Layer 7 of a small transformer language model trained on English Wikipedia (26 layers, counted from 0, width 128).
A neuron's activation on a vector x is SiLU(gate . x) times (in . x), where the dot is the dot product.

Input weights of the MLP neurons that the questions are about. A number n stands for n times 0.0045.
n3 gate: -8 -5 -1 58 58 -32 -8 -16 0 5 -15 5 -14 -25 -41 -27 -7 81 -12 18 -18 -12 16 2 25 -10 -34 -24 -10 11 22 9 7 -35 -3 40 5 -11 -19 31 -1 -38 0 1 -15 -21 20 -21 -5 20 -2 -15 -16 11 -12 -25 -2 -15 -12 23 3 3 19 4 -27 -16 -26 -35 7 0 -10 -14 13 -31 9 -36 19 -15 24 12 -3 -7 -21 -11 -38 -3 2 22 2 -3 19 50 -11 -9 0 27 -3 -14 -37 -43 -35 26 -16 10 -27 -5 33 -17 -5 -24 -17 -9 26 -6 2 28 -9 12 8 -4 -31 -17 10 -5 -24 31 4 1
n43 gate: 8 0 -30 16 -7 -5 10 7 3 1 6 -26 -10 -8 17 38 -3 -1 -4 40 17 -25 21 4 -18 33 10 9 37 10 19 -31 -23 37 -30 15 13 5 -14 16 22 -49 24 29 -27 -2 21 -27 3 -35 10 -5 -2 -12 -1 -4 -26 1 28 16 -2 8 -21 2 -15 1 0 -5 11 10 -10 2 -20 -4 3 14 -30 10 2 -10 10 -10 2 -3 23 -3 14 -12 76 -19 -13 24 6 -2 -7 -15 3 -8 2 10 6 -48 -25 -3 8 3 -32 -15 17 -14 2 30 21 33 -23 10 27 27 17 26 7 -15 -21 29 18 12 -4 2
n93 gate: -25 -20 -2 -5 58 -29 27 -6 -1 -6 -8 -3 -4 36 46 -3 9 -13 -12 24 -1 -21 -37 -23 -6 26 4 10 -12 -22 5 -36 24 -7 -4 -39 -7 1 13 -7 -3 -26 -5 2 -10 -1 4 -35 -12 -8 -42 -42 -4 -49 -3 -13 -31 -14 -24 -6 -21 10 8 11 6 -14 -27 -31 19 5 -4 12 -42 42 24 -43 22 24 -30 7 10 -20 13 2 8 20 -6 10 1 18 -8 10 0 -16 12 16 -26 0 4 -25 -28 20 -25 11 9 -9 26 25 -16 -29 -37 -17 12 6 1 6 11 10 -12 16 -4 5 15 -10 37 32 23 -24
n99 gate: -5 7 41 15 -3 -8 22 14 -7 9 57 26 60 2 20 15 -30 36 -7 -14 17 -5 -9 0 0 -3 15 6 19 35 -16 19 10 45 -3 20 7 -21 -1 5 -34 21 -8 7 30 -14 -25 3 -6 -10 -1 33 -18 4 3 -23 24 -35 12 -5 2 7 7 -30 15 -3 -24 -12 -17 -39 6 10 15 -8 -71 18 -4 -4 39 -23 -42 39 -4 28 -50 10 18 -5 -17 11 -5 -22 6 -21 7 10 5 21 -13 7 -49 -4 10 -6 -4 13 -7 -30 7 31 -6 -22 31 -13 -11 5 15 -32 27 53 -22 -7 -8 -5 -8 29 -48 19
n110 gate: 15 -18 41 6 -6 -4 14 2 -13 -61 2 25 18 -16 -5 9 -23 -11 16 -31 18 -27 24 -4 13 -6 -34 9 30 11 -39 -18 44 3 4 16 -36 -40 24 -44 15 3 -41 -1 -17 -11 -29 -1 15 8 -2 29 -5 27 2 -16 -38 10 24 15 6 -25 -1 12 -24 5 21 -17 5 -2 24 20 49 -18 12 55 35 -14 -7 15 -4 -44 -13 23 -17 -35 -5 -42 8 -20 -50 -94 -40 15 -54 24 3 15 48 -12 -48 -22 17 -38 -6 -7 2 6 -11 -27 29 8 20 36 -16 32 -21 12 -8 15 7 -3 0 -19 -13 -14 -21 1
n115 gate: -11 9 21 -21 -15 24 21 13 30 -25 -22 -22 12 21 -42 -2 -22 -11 -8 -12 15 31 -45 -22 -16 -1 -39 20 32 -4 -31 -17 23 3 46 5 7 -17 33 6 -36 -1 28 -22 -17 -8 4 -4 44 4 27 4 -1 38 7 -24 -4 26 -23 27 1 10 -1 9 -49 -22 -26 14 9 12 18 25 -2 38 -3 20 -6 -36 -19 -19 34 32 7 25 7 -14 35 -8 19 26 6 -28 6 8 -2 -49 -34 16 30 9 47 41 -1 1 18 6 33 -13 1 -24 16 -23 37 -11 15 -35 -22 12 -6 -14 13 32 25 62 4 6 -6 32
n135 gate: 9 6 -18 -18 11 -47 -7 24 19 7 -29 23 0 6 -17 31 23 61 17 -14 21 -11 27 -9 66 7 7 -45 34 22 2 -1 10 -17 -16 -11 -19 27 42 -16 -24 -33 10 19 23 -34 8 -12 -17 -44 -20 31 5 -2 25 -28 23 -20 -3 21 -24 -50 42 5 -10 -2 -28 37 23 9 7 24 1 6 11 -28 33 -38 14 -29 -7 -9 -28 14 37 47 34 -7 -18 23 -8 15 -1 -36 -10 -8 -18 -9 -16 -4 20 -34 -6 16 17 0 -49 -16 9 3 -54 -1 38 -12 -20 -18 5 9 -44 33 54 -13 7 -9 11 35 -3 -38
n174 gate: -12 -15 -29 28 6 51 30 26 -5 -1 11 19 7 18 -23 13 14 32 7 -40 27 -13 7 26 21 11 8 6 -44 54 -27 44 -29 3 29 -1 -6 -8 11 -13 -10 12 -18 18 -56 -38 -10 -9 -5 -14 -36 12 13 -27 33 -5 13 28 26 7 -16 25 -15 4 21 -15 11 16 -19 4 -10 7 9 5 -13 -14 17 -50 23 10 39 -10 -26 -5 -26 17 41 -12 21 29 -14 5 10 -1 11 3 -16 -12 -7 -25 3 18 -3 63 26 28 -10 7 8 8 23 -43 8 -2 -31 -30 48 -33 0 -15 2 5 7 3 -11 13 23 20
n183 gate: -3 14 24 -41 11 8 -16 -15 -8 -22 26 4 -22 42 -5 42 -21 19 12 -26 25 -25 5 16 -4 -36 14 10 28 -6 1 -16 4 -16 -16 23 6 26 16 -2 -4 21 -18 -32 6 -15 -4 7 3 -5 14 4 18 14 -5 -1 -3 -15 26 48 26 13 -4 -23 -1 -16 21 55 -20 22 -12 7 56 7 15 38 -14 -11 -16 56 -7 -1 -1 9 1 -63 8 -19 5 -33 6 -35 -48 16 -52 41 17 -17 1 41 0 3 -5 -19 -17 -20 25 -48 -20 -7 47 12 23 48 -29 6 36 11 -2 11 -7 13 -22 20 2 -9 3 -12
n3 in: 24 3 -2 -70 22 7 -13 22 24 -3 -18 -7 -19 -9 -25 -10 -28 -3 -8 -13 -28 -14 23 -5 -1 23 -16 -43 -8 6 47 -22 -11 -23 -29 5 -34 -10 0 -7 10 -22 60 -34 -14 -27 7 -7 7 12 -34 6 5 -43 -12 28 36 2 15 -8 12 3 -32 -18 -1 30 14 6 6 12 12 34 -22 -9 -34 15 25 -4 4 17 -10 -31 16 5 -22 -12 -20 -11 10 1 -9 9 -27 -33 -28 15 -29 -38 19 -20 19 11 -9 -15 -15 20 -6 15 21 9 26 -7 -25 16 7 42 -3 -34 -1 2 -7 -1 -36 -4 -2 -20 -3 16
n43 in: 8 -2 3 -4 -25 2 6 -10 -12 29 48 10 -5 18 -8 -16 -5 24 -7 -6 5 -10 5 -2 16 38 27 27 -5 1 26 -6 17 -7 -12 16 11 56 18 -25 -16 -32 -52 -6 -10 25 19 9 8 -18 6 -32 1 -3 5 -29 -6 29 31 27 6 -3 -26 6 -11 -15 9 -20 20 -3 -14 12 -11 9 9 -26 5 -17 27 0 -27 4 40 1 10 -28 17 -8 -8 -12 1 27 30 29 18 -13 -2 9 0 5 -7 -5 -9 -25 -3 -27 -10 21 -1 -41 -27 16 5 -29 -19 12 -15 2 -36 10 5 12 -1 -25 18 38 -21 14
n93 in: -28 36 -3 33 11 -23 -5 -9 13 23 -4 4 10 -36 -28 -13 -11 -24 40 10 2 20 21 -7 5 -12 -35 -24 -31 -26 33 5 -20 -66 23 0 -34 -11 9 -26 13 -2 7 1 28 -3 7 29 -7 40 33 3 -32 -35 -6 47 24 4 7 -4 -24 23 -31 -4 14 -24 9 -1 -23 6 5 8 -9 1 14 -35 21 -10 -36 -13 -49 -23 -2 11 16 17 6 1 25 31 8 -21 -1 -1 -22 -23 28 -20 11 -10 -12 18 -21 -10 -37 0 -41 -11 13 41 -1 6 -11 43 37 -11 -21 -11 1 30 -22 3 -6 13 23 -10 -4 -18
n99 in: 6 -11 2 -26 10 -3 43 8 0 3 19 -2 10 -9 13 23 -11 30 -18 -24 26 8 32 30 -20 -6 -13 -4 -1 19 -7 9 -21 -15 -24 28 38 8 -12 24 -18 -6 -30 4 8 12 -32 16 9 -13 -44 -1 10 15 11 -39 4 -29 -1 19 -3 18 37 -21 -24 10 -2 -35 1 -22 30 4 16 -12 -10 16 6 12 -1 3 -60 71 20 6 -32 3 25 -27 12 -21 27 -26 38 -20 -19 -11 -30 4 6 19 -1 -3 58 -17 8 38 16 4 -11 -2 28 -12 34 23 -18 -15 14 1 17 23 -11 -1 -21 19 -14 -10 -48 -13
n110 in: -27 -11 15 -30 -1 -32 -1 -9 16 12 14 -14 4 -14 -7 31 18 26 -6 16 2 -12 4 29 6 -18 -19 23 16 -26 -1 -23 19 -48 18 -35 -50 -9 18 17 -6 7 22 -5 -6 15 19 -53 -5 21 -26 4 -41 61 2 -20 -5 38 -47 -40 -51 -49 -28 38 32 -5 13 -6 6 -18 -10 26 -1 -7 21 -4 10 -5 -17 -20 10 -25 -26 -8 -8 45 -3 33 28 -42 22 -3 -11 -1 2 30 20 21 23 19 -11 28 23 -44 -1 27 15 -1 -33 -40 -10 8 4 1 20 -12 21 7 6 -22 21 55 -26 13 38 -5 -9 -4
n115 in: -19 15 42 -1 18 3 14 -15 22 -17 12 -9 8 -4 -17 50 34 -15 -15 46 7 -21 4 4 -16 -41 9 -10 39 13 7 7 -17 1 -1 -17 6 13 -14 7 23 39 9 9 18 13 15 -9 7 0 12 6 -13 21 -28 -33 33 -13 -26 9 34 -25 -14 16 -19 12 -23 -21 -42 16 -13 -18 8 -3 25 -22 30 2 -9 13 -37 0 2 4 -43 13 21 25 -22 -15 34 18 1 -25 -9 16 24 12 -8 41 -18 -45 -8 7 -28 -29 -18 -22 -13 -1 -11 15 -3 -27 6 11 3 19 0 -23 -9 -25 23 -38 38 -30 -25 -10
n135 in: -24 36 3 13 28 3 -5 -3 -16 -21 8 -10 31 13 -14 9 -10 23 -27 -18 -3 24 29 20 17 -31 -15 26 28 -13 8 -16 10 -6 -16 11 -16 9 24 12 -9 4 -19 28 -45 -11 16 13 -21 -30 -18 -18 22 -15 2 -49 1 -10 -54 -13 10 -1 -5 0 -10 -18 -39 -5 -19 -37 -20 2 -12 -3 4 -6 12 -34 -35 22 -2 0 3 14 -3 15 10 51 21 18 -21 0 -26 -1 -8 -12 -29 -43 33 -9 -19 19 10 12 24 -5 30 -29 13 18 -13 -3 36 -3 6 -23 -2 -35 18 -14 37 -22 -5 -21 -1 47 53 -38
n174 in: -15 1 15 30 -49 -10 23 10 -35 2 -24 11 29 -8 5 -6 12 -1 4 -30 -10 -7 -5 14 26 6 -4 31 -4 -12 -19 13 -10 23 31 14 -54 -23 -21 -13 24 -17 -14 19 -9 12 -15 -25 15 -8 -10 -14 -40 19 15 -22 -32 -36 18 17 7 -23 -23 -18 -3 44 5 5 31 58 24 11 1 -25 -5 2 4 -8 14 0 11 10 11 -2 21 -11 18 15 -38 -20 -19 42 31 20 -17 -6 0 17 -18 -14 25 -15 -21 16 -8 16 17 -7 -9 13 36 -4 -8 -26 -19 -11 -25 12 18 -30 -27 14 5 10 -19 4 -34 8
n183 in: -34 -29 20 -16 -12 32 21 -26 16 -32 -22 9 17 -8 3 -14 0 19 -18 1 8 42 17 -14 13 15 -5 55 -7 4 27 -30 16 21 17 -9 -6 -15 5 -15 28 -2 21 -20 15 -37 4 -6 38 -9 -17 8 -15 4 -1 -21 42 -20 -20 -21 14 7 0 12 -7 -7 -39 -4 16 -34 9 -16 -27 1 -28 -9 20 16 -5 -35 56 9 4 19 -10 -4 -2 -14 -18 -32 2 17 -16 4 -39 15 19 2 -30 55 -15 -4 48 2 -12 6 3 -4 17 -12 25 -4 -11 -33 12 1 -29 26 1 -2 22 -29 -5 -15 -2 -3 10 -4

Each question shows a token from some text and the vector x that enters the MLP there. A number n stands for n times 0.037.

" series": -37 -4 29 4 -27 -17 -35 9 7 -15 32 -33 -24 -6 -15 -13 -27 38 12 22 -29 4 5 -2 31 -5 -13 -9 16 8 -21 11 -2 -5 -14 -7 -24 -1 -13 -16 -7 -7 -3 9 -9 1 8 -11 -11 12 6 22 18 -46 -3 21 -7 -12 -5 -1 -3 -7 -13 25 -6 -7 1 0 -3 2 12 -31 -45 -22 -11 5 -18 36 8 14 4 5 0 -12 14 31 -2 -20 -5 18 -7 7 -22 22 -19 -1 8 4 -5 9 -19 3 7 9 -15 -23 -10 24 8 -23 2 4 5 -8 -5 -7 -3 -32 0 -8 14 -16 -18 5 -2 -26 36 13
The three highest activations, in order: n99, n3, n115

" B": 13 -2 -14 -6 5 -8 -3 -7 8 -16 17 0 -10 1 11 -12 9 12 6 1 -31 -10 3 4 15 18 -11 10 29 8 -7 1 -5 -6 6 -3 -2 15 -7 7 -8 -7 6 15 -11 -1 -5 12 -5 26 19 4 -34 0 -8 -19 14 -31 -24 -30 -2 10 -16 -20 27 4 -13 4 6 -16 1 -37 -40 -4 3 -12 7 25 -2 -5 21 11 -9 -2 20 -8 1 -5 7 -14 0 10 3 -20 -20 0 5 14 -4 9 7 16 27 -4 -29 -30 3 -28 14 -28 -21 4 26 6 -7 16 -8 9 -5 8 16 16 -3 -6 -23 14 10 1
The three highest activations, in order: n135, n174, n43

"ium": 10 5 4 -39 -28 11 -5 19 -1 -4 -2 -19 -21 10 -30 -46 4 -33 9 6 -24 28 21 -25 27 -16 8 -4 -6 -26 50 27 7 -4 -3 -15 -79 18 -8 5 -3 -7 -19 13 1 18 10 5 -37 -3 4 -15 28 -10 -1 8 -2 7 -13 -27 22 -14 1 47 6 2 6 12 -9 18 -21 -17 -19 -13 10 -29 22 25 -7 9 12 -7 -4 8 3 -20 13 29 17 -7 -18 15 -18 29 -22 -33 -14 0 -2 24 20 25 14 -5 9 -37 13 11 1 -52 2 16 33 35 19 -7 9 4 -4 -34 14 1 -18 27 13 19 -1 -15
The two highest activations, in order: n93, n99

" at": 19 0 -18 -51 -31 -15 -14 -17 13 -9 -15 -4 39 -30 -6 9 -12 -10 5 7 -28 -17 13 -7 1 -4 -4 17 5 -1 7 -22 -4 -8 -16 -30 -54 -13 12 2 -28 20 -13 9 1 -14 -12 -11 21 6 -27 -24 9 7 1 12 0 15 44 0 5 -16 -11 0 20 31 2 12 29 -20 -5 -19 -41 -9 -12 -14 10 21 -27 7 2 -8 5 0 15 -1 2 41 -25 -9 4 20 10 -14 -5 -11 -6 13 19 -3 7 12 -19 4 38 -52 12 -16 -8 -8 -6 -25 0 2 24 3 2 -45 18 -4 -14 -2 -29 11 8 -3 9 21
The neuron with the highest activation: n99

"y": -33 -2 -24 -60 -21 0 -8 12 6 -12 22 3 49 5 -2 15 12 -34 3 10 -16 -18 32 27 -7 -9 43 32 19 25 23 4 -20 20 -5 -29 -26 31 3 -3 -31 30 -6 7 52 -18 9 -15 -21 2 -6 -2 29 12 1 -10 6 -18 -12 2 1 16 26 0 -15 -5 18 28 -8 4 -13 -17 10 -9 30 -4 1 22 -19 -14 -8 29 -16 -7 -10 -4 5 30 -10 -7 0 -40 34 -2 28 -19 17 9 27 21 6 -1 -2 6 28 19 -20 1 1 -14 9 9 42 17 1 -38 9 10 1 -41 12 0 11 -1 7 41 -23 6
The three highest activations, in order: n99, n135, n115

"t": -40 0 -30 21 5 4 21 -6 14 -31 13 -6 1 -12 -10 20 22 -26 -1 -14 -40 28 6 -12 -11 -44 5 35 4 23 0 -12 -13 -11 4 -9 -44 -11 -3 17 -22 34 26 -31 25 11 -10 4 -8 3 13 -2 13 17 -1 30 -2 40 -19 -18 14 6 30 16 -6 29 -35 37 26 -30 -20 -30 7 -10 0 -3 29 24 -20 26 42 13 -23 7 -6 -25 12 13 23 -24 -2 25 40 2 28 -7 7 5 0 7 -8 -11 14 1 42 -10 26 -6 0 -10 20 1 -15 13 12 -19 -10 -6 -16 -35 -7 -17 2 13 -2 13 -11 -33
The two highest activations, in order: n115, n43

"ampionship": -24 -5 -6 12 -20 1 -8 23 10 3 6 3 -23 -19 23 -12 -26 -6 18 -30 6 14 -4 7 4 -14 -25 -2 -2 6 -20 17 -30 5 -13 5 -9 11 14 7 30 22 -25 19 -15 -13 -8 -9 -53 11 -13 33 28 -11 -2 -41 1 -2 14 7 -4 -23 -11 24 45 -4 15 1 1 12 2 -19 -31 23 7 -17 54 3 -2 -7 -4 1 13 -24 10 -15 -15 -11 -12 32 -29 -5 17 43 -24 -36 12 1 3 37 7 18 2 -6 15 -1 5 8 5 9 -4 -15 13 10 -8 -1 -14 -26 16 2 10 -8 -22 -9 -9 15 20 -17
The three highest activations, in order: n174, n135, n115

" f": -5 29 -11 16 12 -16 3 -7 -31 6 12 0 14 1 8 -11 -24 6 20 0 -23 20 22 -5 20 -3 27 -4 -8 2 -4 -3 -15 -13 7 -4 -18 -25 0 10 19 -7 -8 -5 22 7 6 3 2 17 4 -6 -15 12 -23 12 -4 12 -8 -17 1 -4 -12 11 41 2 0 -10 25 -13 -6 -31 -41 -15 -17 12 17 21 -1 25 29 11 7 7 -1 8 -9 -2 0 -3 -1 6 -16 9 -10 8 -7 18 0 -2 -9 11 2 22 -18 -13 6 30 -4 -23 -5 -26 3 8 -19 -20 -10 1 5 -4 4 3 2 -25 1 15 11 -2
The most active neuron and its activation: n93, at about 0.26

"om": -23 -26 15 -29 4 -1 13 -50 26 -15 23 -6 11 3 6 25 -7 14 -9 -6 -1 27 15 -14 -4 -6 0 -17 20 19 15 16 -27 12 -4 8 52 58 -36 11 27 1 -16 -17 60 -36 1 23 -28 8 -9 16 14 -8 -4 -15 -3 -10 6 16 11 12 44 -2 -1 7 6 -10 -9 -3 18 -24 -21 5 6 -5 47 31 -14 31 -10 4 -15 -7 0 4 5 -18 23 -4 2 31 -11 1 23 1 -14 -9 -3 55 30 35 34 4 -22 -17 8 -7 17 -34 7 -7 18 60 19 -9 -7 2 1 -7 20 -1 -13 -12 0 -26 -28 -6
The neuron with the highest activation: n183

"0": -2 2 -45 9 -22 6 -15 -8 6 -4 7 2 5 9 18 -10 38 -43 13 -38 -38 29 22 5 18 -10 14 19 -22 13 7 8 -6 1 -16 16 -40 4 -8 32 20 11 -1 2 14 7 -19 -14 -35 -2 -17 -18 5 -12 1 -36 1 24 15 -20 -14 1 -6 11 60 12 -16 12 11 5 34 -10 -33 -14 -18 -22 -1 -26 -17 -6 -17 -10 -12 -12 -6 -15 -18 26 -23 -14 -18 24 -9 37 17 1 13 -10 26 40 32 10 -2 -10 8 3 10 0 11 -16 18 -11 -17 46 18 -7 -10 13 -2 -2 10 -4 -9 -9 -23 -8 -3 -15
The most active neuron and its activation: n115, at about 0.29

"b": 0 20 -20 23 21 26 -29 -18 -9 31 -10 25 -11 -15 -21 -21 7 -53 -9 -21 -42 -25 6 32 0 -3 10 41 3 11 -7 -10 -14 -6 2 -9 -7 34 -2 15 -26 4 -10 14 17 16 15 10 -3 13 1 3 18 23 -3 -25 -6 3 -17 -64 13 7 -22 8 24 14 -12 24 19 -23 -10 4 -6 -6 -15 -31 15 2 -51 -27 39 10 -11 27 -25 -17 -10 13 -17 -4 -16 -1 23 2 -15 5 15 -1 33 28 3 4 11 -1 43 -33 8 -13 21 -27 -4 30 -23 14 6 14 -1 3 -24 -36 8 -2 13 -8 -20 -16 10 14
The neuron with the highest activation: n99